Layer 6 of a small transformer language model trained on English Wikipedia (16 layers, counted from 0, width 128).
A neuron adds its activation times its output weights to the MLP's output. To switch it off is to set its activation to zero at one token and run the rest of the model.

Output weights of the MLP neurons that the questions are about. A number n stands for n times 0.0031.
n47: 31 11 21 20 45 7 3 24 60 -20 -27 -2 -20 -12 -23 21 18 2 10 -26 -17 -26 -41 -36 1 -12 -17 16 1 30 -1 -17 8 21 42 -23 2 -1 8 24 2 0 -13 1 8 -8 -12 -7 -21 -21 -10 -24 -4 13 9 -22 6 30 -27 -23 -50 53 1 -17 5 -1 10 -41 12 21 -23 31 4 -1 -4 -17 -19 1 27 1 -33 -10 54 13 -2 -16 11 1 1 5 -11 -11 -7 -1 8 13 24 31 -12 7 1 8 -1 5 -27 20 -40 -2 9 28 -13 -34 4 28 27 18 -3 -18 -33 -2 -4 -12 32 -9 -5 -10 -43 6
n53: 10 -13 20 8 -14 7 21 -34 -44 -19 -13 11 -45 -8 -21 -5 23 1 19 12 12 -17 17 -19 9 10 -25 17 22 20 -11 36 18 3 -31 33 14 3 -23 7 -32 34 4 1 -19 -5 9 13 29 7 41 -8 11 -7 7 26 5 4 -34 -5 -6 -29 -1 3 4 7 -2 8 29 -17 15 -4 -40 -31 -22 -2 -5 3 3 -20 -5 -12 -6 35 19 -34 15 -19 -8 -28 47 9 24 -26 5 4 -11 35 -3 7 13 12 0 3 -1 19 -29 5 38 -1 -13 17 -8 -3 1 -9 -31 20 -30 -16 -10 -9 5 -1 -6 21 -8 14
n58: -19 9 6 23 -27 0 -8 -45 -14 -13 48 -12 -1 -3 -11 -57 15 34 13 21 1 14 -5 -28 -26 -4 29 16 31 9 19 -1 16 -9 20 -13 -25 -5 28 -11 33 22 -4 -42 7 16 27 19 -5 1 -70 -18 -5 1 33 -1 15 -54 17 5 26 3 -32 11 -64 -39 -3 -27 26 -22 -1 9 17 16 22 18 20 -15 10 -10 15 22 -1 -11 28 20 10 -12 22 15 -13 -22 -6 1 -6 -3 25 -14 11 -8 20 -24 -20 0 11 11 -20 -9 0 4 25 -2 0 -2 9 -17 -17 14 -17 11 10 5 -1 -6 1 -5 -13 -11
n87: -18 -6 -34 -1 -63 9 28 -10 -3 -9 -3 13 20 13 -35 -8 -23 13 17 15 11 2 3 -21 32 10 12 35 -5 2 12 -5 -10 13 -2 4 2 -5 16 2 -38 -7 20 19 -13 19 31 -23 -11 -21 -6 20 -4 30 -17 -4 10 12 -6 32 -7 3 -7 -23 5 8 -25 -29 20 -25 11 -7 -65 35 -41 22 15 6 16 -28 4 1 1 -2 -7 20 23 -18 -44 0 14 -1 5 -7 17 -4 -25 28 9 28 8 28 34 -5 -9 -12 0 13 -3 -40 -12 16 -2 6 -3 7 3 -11 -16 -17 19 -9 12 -14 -33 11 39 12
n116: 28 15 -24 -30 16 -8 -42 35 37 0 16 16 0 -2 57 24 -22 -7 -14 19 4 83 -15 -63 19 13 4 -30 -28 24 -25 -19 -9 -25 -8 39 -36 -5 -30 3 6 -56 41 26 -55 -9 85 1 5 26 -25 -26 19 -5 27 12 22 8 50 -16 3 -58 15 -22 6 48 1 -3 -18 -55 -33 27 -16 20 -20 -3 -30 24 -19 11 -20 2 -13 -15 -38 59 -30 -15 12 5 -8 14 -38 46 51 -11 50 19 45 7 1 -1 16 -59 14 -95 -8 20 -27 -26 11 -20 -4 75 37 -68 -19 -12 -5 38 -52 18 9 -11 -9 -14 8 2
n132: -14 15 -5 2 30 4 1 -12 -32 6 15 9 -22 0 -7 -10 11 -2 -11 11 -12 -23 43 -45 -19 -14 -14 34 -4 -21 6 -9 26 -57 22 -10 -26 38 19 -35 -8 7 -20 -15 4 21 -9 -21 -3 26 -9 21 -1 -26 -1 8 11 10 -11 30 6 -27 -23 6 -22 -22 -6 3 25 -48 15 3 -45 14 -17 -23 31 -1 -4 36 -14 3 -41 17 -1 9 9 23 7 -19 -16 28 24 34 14 21 12 13 -23 35 32 -29 11 -51 27 3 -15 2 2 4 35 -16 -6 11 -2 13 -2 10 -3 6 1 9 5 5 26 3 -2 -10
n140: -4 8 -29 11 -1 4 19 -4 60 -24 25 39 -4 0 31 -1 3 15 32 7 -47 20 10 -16 -15 2 7 2 24 7 4 13 17 -12 -12 -37 -34 1 51 9 4 12 -1 10 -18 -22 -15 -25 9 15 19 -19 -1 -21 7 13 13 -16 -1 -48 3 6 24 -14 -8 -11 17 -7 22 -14 15 34 4 -38 5 24 14 -15 -2 -25 -17 19 -18 -11 -10 -10 12 -12 25 40 -30 -24 16 -3 15 -1 21 -15 2 10 -21 4 -14 41 -3 20 5 7 -35 26 4 -35 -7 29 3 1 -19 -22 -32 -14 -16 -33 28 -6 9 -12 -15 -4
n145: 13 -31 -15 -1 -14 -7 -13 -12 -5 0 -4 18 -14 5 -22 -12 -25 -7 -7 38 -2 13 20 -11 12 12 5 -15 11 9 -15 13 -5 27 -2 32 -39 -23 -6 -20 7 -6 8 13 -27 12 -15 14 -9 22 -25 30 3 1 5 -43 9 -11 45 -6 -2 5 13 42 -15 -12 -18 -14 4 -5 -7 -7 -53 -13 29 3 -35 -5 8 23 -8 -3 5 36 11 4 4 3 -22 18 -9 25 6 31 -18 -12 -27 24 -8 -16 7 14 10 21 -1 22 38 -5 -3 15 -6 -6 -8 -11 3 -11 -4 14 31 -2 10 -15 36 -29 3 -24 -10 -25
n155: 1 21 -23 -48 -44 6 37 -4 38 -11 4 -6 25 21 1 7 -19 -34 -6 1 12 -11 -13 -2 -14 12 -25 15 22 -29 -20 -1 5 -19 14 -22 -24 11 -11 -23 -6 -10 9 -3 18 -23 4 26 5 -22 -17 37 20 8 15 1 28 2 -27 -15 -22 -3 -10 -66 8 8 -14 -3 -6 46 -26 14 -15 -12 -11 -6 6 -13 36 6 10 -10 -1 4 -20 -14 20 -33 22 19 -8 -7 1 -8 57 28 11 -14 -2 36 22 5 9 -9 24 33 -17 -4 9 12 -19 -8 31 -7 -32 9 -13 -5 -4 -16 14 17 27 5 19 -2 -4 -10
n165: -20 35 -16 15 24 15 -16 -1 4 1 4 -49 -48 -34 -47 -2 -21 8 -35 -4 -4 12 -1 -25 -7 17 -46 -14 16 -13 18 -9 3 3 -22 -10 -21 -1 11 -23 1 -23 -10 -1 -32 19 11 3 14 2 -9 -37 1 9 7 -7 -36 15 26 10 -8 8 -6 -16 11 7 -9 20 2 -16 9 22 6 18 1 33 0 36 16 0 9 20 22 3 -19 45 34 4 -2 -20 -25 3 15 15 -30 -58 43 -20 19 38 13 40 1 -18 11 -15 -27 -9 -20 -21 -27 19 16 30 13 3 7 14 -30 27 12 17 -25 -2 12 19 21 30
n197: -5 15 -2 -4 -9 31 -43 9 -21 -29 5 8 25 11 3 15 9 2 7 -23 19 -27 -13 25 -9 -32 -16 0 11 -19 10 27 27 27 1 -4 3 -6 6 0 -19 6 -18 0 4 -12 4 -26 -22 -1 27 -18 24 -5 -20 -17 -3 -1 16 -23 22 -29 3 7 3 -15 -14 32 -15 -36 -27 39 19 23 11 -3 9 30 4 -3 -6 16 2 -7 24 -7 0 46 15 13 -11 -4 -23 -11 0 20 8 -9 -24 23 -16 -10 -19 11 -13 32 22 -5 -5 -20 -4 3 2 12 -1 -9 8 15 -22 14 -63 21 -5 4 1 17 -3 -3
n217: -45 15 13 23 -1 -3 -9 11 20 -6 12 26 -5 17 25 -14 57 -1 -2 -12 -16 20 40 24 -8 5 -21 -19 -22 20 16 21 5 -1 26 3 -8 -28 -10 -33 14 -16 -5 -29 -21 21 52 8 27 -53 13 -45 10 -33 13 -23 13 22 23 -11 2 1 -7 23 13 12 7 -14 -45 -16 -6 15 27 9 4 11 26 -27 19 2 -24 8 -62 23 -14 -6 -6 23 -26 11 -4 37 11 20 -14 -6 -9 -6 2 3 -25 -28 -16 -9 9 -49 -17 4 14 -10 -4 -41 -6 -29 -16 -4 19 26 -19 6 17 11 -1 16 -8 -4 14 26
n240: 13 -20 5 -11 -2 -5 35 -5 -11 -15 11 8 15 -6 -3 18 0 -20 -3 -21 18 -12 15 7 -10 -12 5 2 -5 28 -8 -5 18 3 1 12 2 17 -1 -11 21 6 -22 -8 -13 -33 -14 -7 -3 3 4 -12 6 -13 8 3 13 2 10 -11 -8 -20 31 -11 2 -2 7 5 29 -23 -27 -14 17 -30 6 -8 30 -4 -1 1 -5 -25 -24 9 -29 8 13 23 -3 -5 13 -22 14 -23 10 17 10 -16 -10 -6 22 33 39 -10 24 -3 4 2 8 -20 -5 -9 -13 2 6 16 11 -6 -4 7 0 -13 9 -27 -9 -17 13 11
n258: 5 9 30 13 -14 -5 33 -40 -27 23 15 20 -25 11 2 -2 16 1 11 -9 18 8 39 10 -3 -23 17 22 -14 -14 -5 -13 -14 30 27 7 -13 1 4 -26 19 -21 -30 -9 -23 -7 -7 13 9 8 -41 -41 -22 29 9 19 -17 -19 12 0 30 33 -7 26 -23 -30 -3 -50 8 -25 -5 16 1 -9 8 -5 -16 -30 29 -3 15 -18 5 -11 -8 16 -1 18 21 17 -7 20 -9 -9 -10 -31 -1 -4 18 7 3 -9 0 -14 28 30 -17 -11 14 -15 12 -2 20 -3 31 10 -24 13 -5 -12 -19 24 -22 -29 2 9 -2 2
n273: 22 51 -48 -20 -2 13 -23 4 49 1 20 -7 -36 9 -16 12 -17 18 18 -7 1 40 -14 -9 40 -1 -4 -6 -7 -11 -3 22 5 1 -10 -5 16 -14 23 -37 -4 -31 -2 1 -53 -35 -7 -7 -11 10 -1 -18 1 25 27 -9 1 14 7 45 -9 12 21 -33 -19 22 -6 6 -38 -36 -4 9 20 28 5 11 -10 -31 2 16 8 -3 -17 13 -31 47 5 -5 10 12 -29 1 7 -5 18 -43 -30 19 -5 25 5 8 3 -26 13 -11 -34 32 -30 1 6 -7 9 3 -17 -35 28 13 9 32 -12 -23 -18 22 22 -9 13 1
n278: -3 17 0 -17 24 -26 -3 -13 4 -25 7 41 13 41 -7 -10 15 -33 -7 19 -27 -22 -19 -34 16 -8 8 -16 -10 -31 -28 -26 0 -6 40 8 29 6 -4 19 -13 2 13 7 8 12 7 8 15 -4 31 -4 41 4 0 -11 35 4 -3 -5 -6 -7 -25 8 -6 13 19 8 10 1 -52 -8 -9 -32 -16 14 -22 16 4 1 3 -20 40 -13 -6 -38 11 -5 -7 32 12 2 -11 11 -46 -9 18 10 28 -11 5 -6 -19 11 19 6 29 -29 -8 0 30 -7 -22 9 -3 11 -13 -10 16 21 -13 7 9 1 -3 -16 17 -15

Each question names a token from some text and the token that comes next. It shows the activations a of the neurons there, in the order above. A number n stands for n times 0.038.

Then comes g, the gradient of the next token's log-probability with respect to the MLP's output, scaled to length 1. A neuron's effect is roughly proportional to its activation times (output weights . g). A number n stands for n times 0.0038.

" following", then " January"
a: 2 10 -43 -1 1 2 6 0 0 18 -7 1 3 -3 4 -1
g: -13 -15 -1 13 -13 -25 -33 16 -44 10 -19 28 27 7 -18 -8 -43 -45 35 20 -30 6 15 3 12 22 19 16 -10 -28 -29 16 -17 -1 -27 -6 -2 14 -45 18 18 -20 11 42 -2 35 7 -20 -12 -25 12 18 26 -18 27 -13 2 6 -25 7 -10 -7 -24 32 -8 19 37 -32 48 31 -4 21 -9 2 -46 8 38 25 -20 -13 13 18 22 -3 22 -27 -68 -8 -40 1 14 34 -14 -9 1 10 16 28 25 19 12 10 -7 -22 -36 11 -1 22 -6 -17 -25 -38 57 -16 14 30 -35 27 -23 1 20 -14 -15 -16 33 12 -24 3
Which two neurons, each switched off alone, lower its probability most, in order? n58, n53

"out", then " England"
a: -1 20 2 0 1 -2 0 -2 1 4 -3 11 -3 0 7 -2
g: -12 -4 -5 7 3 10 -39 -12 17 15 -1 12 5 -39 36 2 -14 21 13 45 38 -17 -27 3 -33 10 8 15 -9 -12 1 -72 2 -5 29 -32 -11 7 1 7 2 30 -5 -16 -6 12 21 11 -12 21 -4 21 -12 -45 -14 -24 -34 24 9 -6 20 10 6 -26 -19 8 22 -24 -27 34 -44 -13 79 -15 -14 7 7 -23 -30 1 37 6 -1 38 -11 33 -32 -7 -20 19 9 9 -10 61 -19 -26 22 0 0 -11 18 -19 2 -7 19 38 -10 16 14 3 -12 -4 -12 -17 -33 -9 -11 9 -5 -5 -40 83 19 0 -26 -4 18 -16
Which neuron, switched off, raises the next token's probability most? n53

" 19", then "27"
a: -2 1 0 16 30 -18 -1 8 1 9 0 8 0 0 -1 0
g: -3 17 -10 -32 16 43 20 23 -38 8 16 -4 -37 15 -49 -7 -18 -13 -9 6 32 -3 -5 13 -1 -17 18 -17 21 7 52 -2 -6 -34 -42 -10 -35 -2 21 -13 14 15 14 18 18 -9 -26 -33 -15 21 -6 10 24 20 -12 17 -27 -15 21 33 8 26 -26 -2 -38 -8 5 39 32 -30 1 22 17 -13 -48 12 21 25 -8 33 0 -32 35 34 6 6 -17 16 -6 -19 -30 15 3 -15 -30 8 10 47 11 -24 -27 0 17 20 30 -32 -11 -6 -20 -25 7 -58 28 20 25 4 -15 15 13 -3 -1 2 54 11 -47 -26 -19 -46
Which neuron, switched off, raises the next token's probability most? n132

"el", then "ju"
a: 0 -3 -2 0 -3 -1 2 2 1 4 -1 10 0 0 1 1
g: -34 11 -8 43 4 -21 25 16 -8 -14 48 -34 -12 23 13 -10 0 4 33 -19 2 23 15 -18 -6 -8 -15 -5 -24 -4 -12 30 -20 -25 23 32 -8 -32 -13 -5 -21 -8 -16 -34 -32 39 31 6 26 31 7 8 -11 10 -28 5 23 -20 -29 -9 1 5 10 -21 13 37 9 39 -25 -5 10 -20 -65 -6 19 -1 13 25 63 11 4 17 -20 3 -19 1 -10 9 -34 -24 15 11 -15 -51 7 4 -12 -15 52 44 -9 -23 -28 1 6 -29 9 19 -15 28 -41 -1 14 -10 -9 4 20 31 -23 26 -10 27 -22 -1 13 -36 -45 54
Switching off which neuron hurts the next token most? n217

"our", then "ing"
a: -8 0 0 -1 1 -5 1 0 -2 -4 1 4 0 0 -6 -7
g: -44 41 0 47 -16 8 -3 0 -20 2 -15 -7 15 -26 -14 -3 -3 -45 38 31 -13 18 4 3 30 -13 11 -13 -33 5 -4 5 10 16 -1 0 -4 -16 18 -7 -3 -7 3 13 10 -3 8 9 61 -10 29 7 20 -7 34 -8 -28 -37 3 10 -54 -50 -2 6 60 20 -22 -15 52 -26 -27 40 3 -14 -18 11 -26 -20 -3 -7 -10 -15 -35 -35 33 -4 -38 7 1 4 -6 14 -5 24 -17 30 17 29 -25 -4 -20 54 -11 17 -5 29 7 -41 -2 25 -3 6 13 -22 -9 -23 -19 -10 9 56 15 -43 -4 23 -31 13 20 -27
Which neuron, switched off, raises the next token's probability most? n278

"–", then "55"
a: 1 3 28 -1 0 1 7 4 -2 -3 2 0 0 1 -8 -3
g: 13 -22 48 -20 -19 47 -13 0 -25 -30 26 42 16 -8 8 17 3 20 -5 33 4 13 16 -18 -31 -3 51 17 2 -24 -14 -2 -11 25 -11 -43 -52 12 17 -5 8 -19 20 -8 -30 2 35 -4 -32 -33 31 -38 1 -15 -7 27 40 -37 50 -3 -9 -17 -27 -26 -25 37 -20 -12 -25 6 26 -28 -16 -9 -27 6 35 16 -10 52 -13 24 -6 -9 -10 8 11 0 -14 -17 9 -1 26 21 -5 14 -30 -38 -21 -48 6 1 -22 -2 10 23 41 -4 -4 36 -27 7 -14 -9 -19 -31 -18 5 1 14 3 22 16 27 -7 42 30 -16
Switching off which neuron hurts the next token most? n58

" |", then "\n"
a: -9 -9 8 -1 15 -14 2 2 0 10 0 0 -1 -1 -41 -7
g: 22 -32 -21 6 -2 0 -27 12 -17 12 -1 39 6 7 7 14 18 -39 -32 11 5 -72 -13 -49 30 41 18 -9 -13 -15 -19 -2 -42 13 -10 8 33 -21 7 -12 -32 6 26 -33 60 3 3 -15 29 4 18 33 -4 -3 -17 9 -27 48 -12 15 -14 50 -22 -34 7 57 28 4 -1 16 23 0 -8 4 -21 6 15 -7 2 1 -6 36 4 -11 5 -18 48 16 2 -39 5 -8 23 -26 -27 23 8 6 2 27 -6 -19 -4 -27 5 -16 -17 10 -15 -25 -11 12 25 13 35 -41 5 -22 3 -54 -6 8 11 -9 -44 37 3 -1
Switching off which neuron hurts the next token most? n273

"il", then "e"
a: 0 -1 10 -4 -1 -7 -4 -1 1 12 7 9 -1 -3 4 1
g: -8 -25 56 -36 5 -35 10 28 4 12 -32 0 15 22 -13 -12 4 11 34 10 -23 18 -2 -28 0 -4 -34 -10 -25 2 -9 18 -20 -29 -14 27 -32 31 3 -26 -10 -13 -11 24 15 9 18 44 -5 -12 14 -17 20 -24 -2 -10 7 26 -12 -2 13 5 41 9 17 -11 -10 -2 -10 7 15 -5 30 13 -10 34 -13 -15 12 -24 4 -12 7 -11 -34 14 -16 -51 -22 30 -4 -15 1 38 -6 38 23 -29 -7 -13 -6 -35 -7 -9 11 54 23 18 -27 -6 -60 -15 7 70 0 56 11 -16 -5 -17 -26 -25 -67 23 24 -4 18 26
Which neuron, switched off, raises the next token's probability most? n58

" November", then " in"
a: 24 15 -3 1 -2 -2 -3 12 6 -4 1 0 -3 -11 0 1
g: 46 27 -20 -40 30 1 23 10 -29 -36 -32 1 1 25 -28 56 -24 7 -2 4 -10 -7 -9 -19 23 16 -58 2 30 22 -28 -6 -32 17 -34 16 -27 25 57 19 6 -18 -5 -5 27 23 -5 -12 -47 35 -9 30 -7 13 -5 5 -32 -26 7 2 20 -3 -11 29 16 -2 29 3 -21 9 -6 15 2 -7 -1 -23 -27 25 23 -4 25 -13 28 8 -15 -5 6 33 5 8 -44 39 -15 -50 -30 -8 -6 23 4 18 -40 -16 -32 0 -1 18 -10 12 5 -6 -7 -10 -3 -11 13 -52 11 -15 -24 21 0 18 24 10 -49 48 -4 29
Switching off which neuron hurts the next token most? n47

" S", then "port"
a: 1 1 -6 0 18 1 0 -1 -1 3 0 10 -1 -23 9 -5
g: -15 14 40 0 15 -7 36 18 29 15 -5 -31 -8 -53 -36 7 -24 23 13 -22 6 -24 2 15 29 6 2 26 -10 -1 -16 17 -16 -12 6 -17 -59 1 17 30 26 46 14 -44 10 -4 10 4 -1 -29 33 35 6 -25 -15 21 -1 14 -13 42 25 15 -44 -2 -3 -50 15 6 -14 -5 -32 -24 -20 -10 57 34 40 2 14 11 30 18 26 -22 -5 20 -16 -25 -26 -11 3 0 13 -6 16 1 -6 -4 10 13 -13 -14 -36 65 -17 13 25 4 12 17 -37 -16 -11 -39 -15 -13 -2 -9 -11 15 37 -28 -15 -1 -51 -26 -14 0
Which neuron, switched off, raises the next token's probability most? n116

"e", then "ign"
a: 6 0 0 4 12 -1 -1 -4 4 2 -21 0 -5 2 7 1
g: 28 -21 -15 -22 -19 -17 -31 -28 16 35 -23 26 50 30 13 25 3 20 -23 -25 -55 15 -19 4 -13 0 -20 13 2 -10 24 -1 -11 -2 -39 -13 6 -40 -1 11 8 29 5 -59 37 5 7 -27 -15 -47 -4 3 12 29 -17 6 18 -15 -14 -8 3 3 -1 6 -3 22 -12 23 26 -12 -2 21 -11 5 27 23 -36 12 -4 12 29 -10 -32 -17 1 -21 -27 -3 5 -34 -26 17 -29 29 -1 -9 -31 26 9 7 -10 31 -19 -9 -29 17 23 -71 29 13 55 -1 -2 21 48 -7 3 -13 12 -23 16 19 -15 -26 38 24 47 19
Switching off which neuron hurts the next token most? n240

" 2", then "–1"
a: -1 0 -8 2 0 -6 0 4 -4 20 1 11 0 2 4 1
g: 49 -12 -33 -50 -21 -25 -20 -24 6 6 -27 -23 25 -8 17 39 2 1 82 7 -7 -7 -16 19 16 53 -18 -4 16 -5 11 21 -21 -27 7 -14 18 -15 12 19 -24 -25 24 -25 -8 -6 -13 19 13 -33 21 -13 35 2 3 10 9 -8 -4 -11 -29 -20 -1 28 6 -3 -57 -5 -35 -16 -21 33 16 -42 9 12 -10 3 -1 -40 -3 -8 -19 15 0 -12 -2 -1 -5 -26 9 20 0 31 3 -4 -1 -21 41 25 24 2 25 38 -4 21 -16 19 57 -18 21 32 -15 19 33 -28 -27 -40 39 0 -40 -18 -5 -7 -10 27 -17 4
Which neuron, switched off, raises the next token's probability most? n165

"y", then "w"
a: -4 -1 9 0 0 -7 -8 0 1 3 0 -5 -1 6 3 -3
g: -34 35 10 14 10 -39 -34 23 -20 14 13 29 -19 -37 -19 -48 -3 1 -20 24 20 23 -18 -48 -18 -4 -6 -6 10 12 46 22 -2 8 3 0 5 -27 -17 -50 8 48 23 -34 24 -2 -32 -2 16 19 8 16 -11 48 -18 9 -1 3 -33 -7 -9 0 -1 -35 1 -23 8 13 -26 -38 -13 -43 27 -3 35 -29 -8 23 -10 10 8 -10 0 55 4 29 -9 31 8 -10 2 40 -1 -46 18 -9 6 29 -4 8 19 -18 -44 19 2 -28 -20 -32 15 13 27 7 12 5 -30 -1 7 -28 51 15 -1 33 -16 8 -29 2 39 10
Which neuron, switched off, raises the next token's probability most? n132

"k", then "ra"
a: -1 2 6 -1 1 6 -4 18 -3 1 1 5 -5 4 -2 2
g: 33 -15 4 5 16 20 -10 -27 -43 -42 18 55 -20 23 -26 -30 -3 17 14 2 -19 -16 -4 -19 -56 5 8 -26 8 -4 -37 6 -27 13 -48 27 17 3 21 -14 10 -22 -3 29 17 -13 -15 -60 -23 3 -43 24 -6 50 3 14 21 -15 31 -2 -28 53 -12 -10 -10 -11 15 -7 13 0 -3 -3 34 -7 35 -15 28 -1 1 -6 -26 -12 31 15 -55 -8 41 23 -10 13 44 -24 19 -22 -13 2 10 30 12 -20 11 -2 20 8 25 7 6 16 1 -23 -23 -17 12 13 9 20 -2 -61 30 -6 10 25 17 -30 -13 28 -10 -18
Switching off which neuron hurts the next token most? n145

" professional", then " football"
a: -2 -15 -1 -7 2 27 -6 6 -25 77 1 -2 0 -8 -1 0
g: -39 -11 17 3 3 -14 0 -14 44 74 24 -37 -34 42 -10 -18 -25 -12 18 -25 13 -9 22 -21 -13 5 26 28 -4 -25 9 29 -33 -32 -15 -6 -40 13 21 34 -32 29 37 -3 -20 -2 1 27 -30 -1 24 -27 3 21 -8 -10 11 31 26 16 -7 7 7 35 -17 -3 4 -4 -5 1 -19 5 11 -21 13 6 20 -17 -44 36 19 12 -42 -9 3 -15 -51 29 -17 11 -22 -52 -13 -5 7 17 18 31 -16 -17 28 28 -6 20 31 0 36 13 -1 -4 6 6 -27 33 -13 -6 0 -27 -1 -37 -1 10 0 -5 -69 -19 18 16
Switching off which neuron hurts the next token most? n155

"),", then " "
a: 11 -1 4 4 3 -2 -3 5 -25 -4 -9 7 0 -7 7 0
g: 2 36 -43 -25 -11 27 14 -27 -22 13 34 -10 -14 13 -55 -3 -20 3 -32 1 -4 -17 15 35 6 4 20 -6 33 56 58 -3 -19 -12 -19 17 -10 -6 -26 26 -27 12 31 16 -7 17 1 12 11 31 -10 43 -54 19 -28 34 -6 -5 -21 -36 10 -8 -5 21 12 -24 2 -9 7 14 13 13 47 -29 -4 11 -7 4 -4 -17 11 23 -20 -9 -33 4 7 58 -38 40 -20 12 -23 -48 -6 -3 -4 4 -29 7 4 -2 14 -38 46 -17 -13 -35 -35 20 25 10 -3 -2 20 13 -8 11 -25 25 6 -38 -20 3 30 -8 -19 -5
Which neuron, switched off, raises the next token's probability most? n47

" the", then " club"
a: 3 1 -6 -5 -1 0 -2 0 1 -1 -4 13 -4 0 2 -19
g: 34 -10 11 7 3 -12 10 -21 4 13 -3 -17 3 8 12 50 19 3 -5 -45 -25 -45 6 -7 23 -14 3 -21 -13 -7 31 29 -47 5 -39 -22 -3 0 24 5 -27 14 14 -55 4 -25 -40 9 -43 -17 -23 -13 9 46 -32 -18 1 -47 16 27 1 6 47 -9 -8 -4 25 -21 3 -15 -6 14 10 34 1 -35 10 9 -24 7 -11 -33 4 -11 20 14 -5 3 -15 -18 -19 28 -19 -6 50 -11 20 36 -12 40 -20 48 -12 13 35 52 21 18 1 3 -18 18 -19 -7 14 -50 2 18 -35 -30 -9 24 -8 31 -1 35 29 1
Which neuron, switched off, raises the next token's probability most? n217

"ed", then " to"
a: 1 3 -8 6 14 -5 0 7 -1 3 1 9 0 -6 -2 -4
g: 21 5 -43 -11 -20 -36 24 -43 -9 0 12 -12 9 -7 -7 -8 0 -46 -24 -38 2 -3 -18 -15 52 -10 24 11 48 10 78 2 -20 28 -24 0 -2 19 -14 45 14 -3 -43 -22 48 -9 2 18 -13 -9 21 -17 -16 2 -21 2 -21 -4 -3 33 16 18 29 21 -10 -28 -26 -9 -3 -9 43 -17 -30 28 21 18 -6 -18 28 -43 1 -1 17 28 -3 -4 -20 14 -17 49 7 7 34 22 7 -16 18 23 17 5 7 20 21 -12 -11 10 -20 53 -20 19 -45 -23 21 -34 -10 -7 -40 -11 -4 -32 -11 4 -10 2 -29 5 -2 9
Which neuron, switched off, raises the next token's probability most? n116

" on", then " 20"
a: 25 1 1 -48 2 -11 -2 -5 3 7 -1 -2 6 2 0 1
g: -5 27 0 0 21 14 -9 -1 -7 -21 39 12 1 25 20 -41 -28 3 18 59 47 -9 8 -6 8 30 39 -8 -1 -22 -18 -23 10 19 -38 -28 29 18 15 -50 -16 -21 32 11 -7 -29 62 32 22 12 19 1 -31 2 1 20 33 -17 4 -28 -38 -15 15 -25 -33 -4 -29 20 2 -3 17 35 4 12 -11 5 -26 -14 -22 -10 5 -25 -4 14 2 27 32 9 13 8 3 -28 -27 32 -7 -33 -14 3 -13 -1 12 -44 -41 -17 -49 -11 -8 -35 21 -2 6 -9 -44 15 1 35 1 -4 10 41 38 -33 -19 -8 3 -10 36 -14
Which neuron, switched off, raises the next token's probability most? n47

"s", then "har"
a: 2 3 -2 1 1 5 -3 0 0 1 -1 15 -2 24 9 -2
g: -2 -13 0 11 -4 -51 13 -3 -8 6 40 -25 -15 -19 23 2 -12 14 9 -1 1 -5 -37 -21 -25 10 3 -43 26 0 -1 19 42 -7 13 -18 -4 10 -2 2 10 6 -3 12 8 -3 -93 -66 19 -5 -42 -11 -10 25 11 48 -11 -53 -16 6 25 8 10 5 -8 0 -25 35 12 24 46 -6 -12 56 16 31 -2 -25 -12 -5 -3 -15 2 34 12 -28 11 12 -9 -3 19 0 41 -39 28 19 -29 11 -20 41 19 10 6 -31 7 1 -10 4 12 -24 -4 -13 29 37 -37 -31 16 3 27 -25 -12 4 -39 15 5 -13 14 14
Which neuron, switched off, raises the next token's probability most? n217

"em", then "per"
a: -10 -17 4 2 0 -37 2 8 2 4 1 0 5 0 2 2
g: 13 -20 33 -25 -18 -27 17 -10 -21 38 -6 -19 -11 -18 15 -4 -9 -11 0 10 -17 8 -32 8 18 14 -43 -33 3 -12 -5 39 18 16 -10 10 1 28 26 32 19 24 -9 -3 4 1 17 -54 24 1 -9 3 -5 -7 -16 25 29 5 14 -20 15 -25 14 15 18 6 17 43 37 24 -28 16 74 -15 20 17 10 -64 -13 19 -4 6 13 4 22 2 -10 -19 51 32 7 25 6 -3 -24 -26 17 -25 -24 -2 -22 -24 -4 -28 5 5 -58 10 -25 -27 1 -17 2 -31 -13 11 -34 -18 -18 -7 18 -20 -31 7 35 61 -37 -24
Which neuron, switched off, raises the next token's probability most? n145

"ine", then "i"
a: -4 -1 -2 0 -3 -1 -19 0 3 -9 1 -1 -2 0 -5 -3
g: -16 -14 -9 -33 -30 -31 30 9 -16 21 -8 -19 -10 -21 6 34 -9 -18 14 -11 24 14 16 33 -16 2 19 -3 -14 -46 60 23 -7 -4 32 1 -4 -29 16 21 -25 -7 23 -57 18 20 -30 12 -11 7 29 -23 0 -28 12 -3 3 13 6 28 -23 -5 -21 31 29 17 -42 13 -18 -6 8 41 -36 -6 5 48 -31 -22 1 51 -6 -9 -56 -14 -8 -17 -14 23 40 -15 -11 -8 11 43 4 -15 -24 34 12 -42 12 -2 9 -25 43 16 9 -12 -9 -8 0 -5 -28 -15 -40 -2 23 -17 8 36 1 3 43 -28 -6 7 36 -6
Switching off which neuron hurts the next token most? n140

"to", then "s"
a: 0 -2 1 4 1 6 3 10 0 -4 5 -3 4 -29 -4 -5
g: -24 -26 -10 -5 -32 -13 -31 6 21 3 -33 12 -7 -11 -29 29 4 -15 -22 8 -50 -2 -39 8 -16 -13 -12 -25 -18 3 20 4 29 -23 25 -18 -24 -2 -12 33 -41 -31 21 24 -17 -22 68 -3 13 22 31 -10 18 -26 9 3 22 -36 -20 -1 4 14 7 37 29 37 14 -21 23 2 32 -12 -38 -4 68 -25 -14 -29 3 -34 -2 -22 22 11 -15 30 -35 22 -15 -23 -13 -20 2 35 3 -17 25 7 20 4 -20 -11 8 2 -19 17 12 28 14 -16 9 -5 -3 -26 16 47 -7 -6 32 -7 20 53 3 23 48 -2 -10 -33
Switching off which neuron hurts the next token most? n258

"er", then " brother"
a: -5 -3 4 2 16 -5 -1 0 0 0 -32 0 -3 0 4 -5
g: 60 -2 -12 19 -3 -11 -6 2 13 38 4 14 -13 13 -17 -19 18 5 4 -18 -43 2 -9 -37 7 2 10 -4 29 -21 5 33 -12 -9 -7 6 19 18 -12 -1 -41 -23 12 48 -11 -28 0 8 -12 32 0 13 -23 -44 -2 0 13 -15 -3 21 4 -8 51 7 15 28 -24 2 10 -34 12 3 -26 21 5 56 20 -13 15 -11 -14 -17 -5 -39 -35 -51 7 47 23 -43 -44 5 32 52 17 2 -7 45 -22 -29 13 14 25 -8 16 -9 -20 -23 -18 29 -1 -23 21 14 -36 -12 -15 -36 -10 30 28 -19 -45 -8 32 6 -20 6
Switching off which neuron hurts the next token most? n197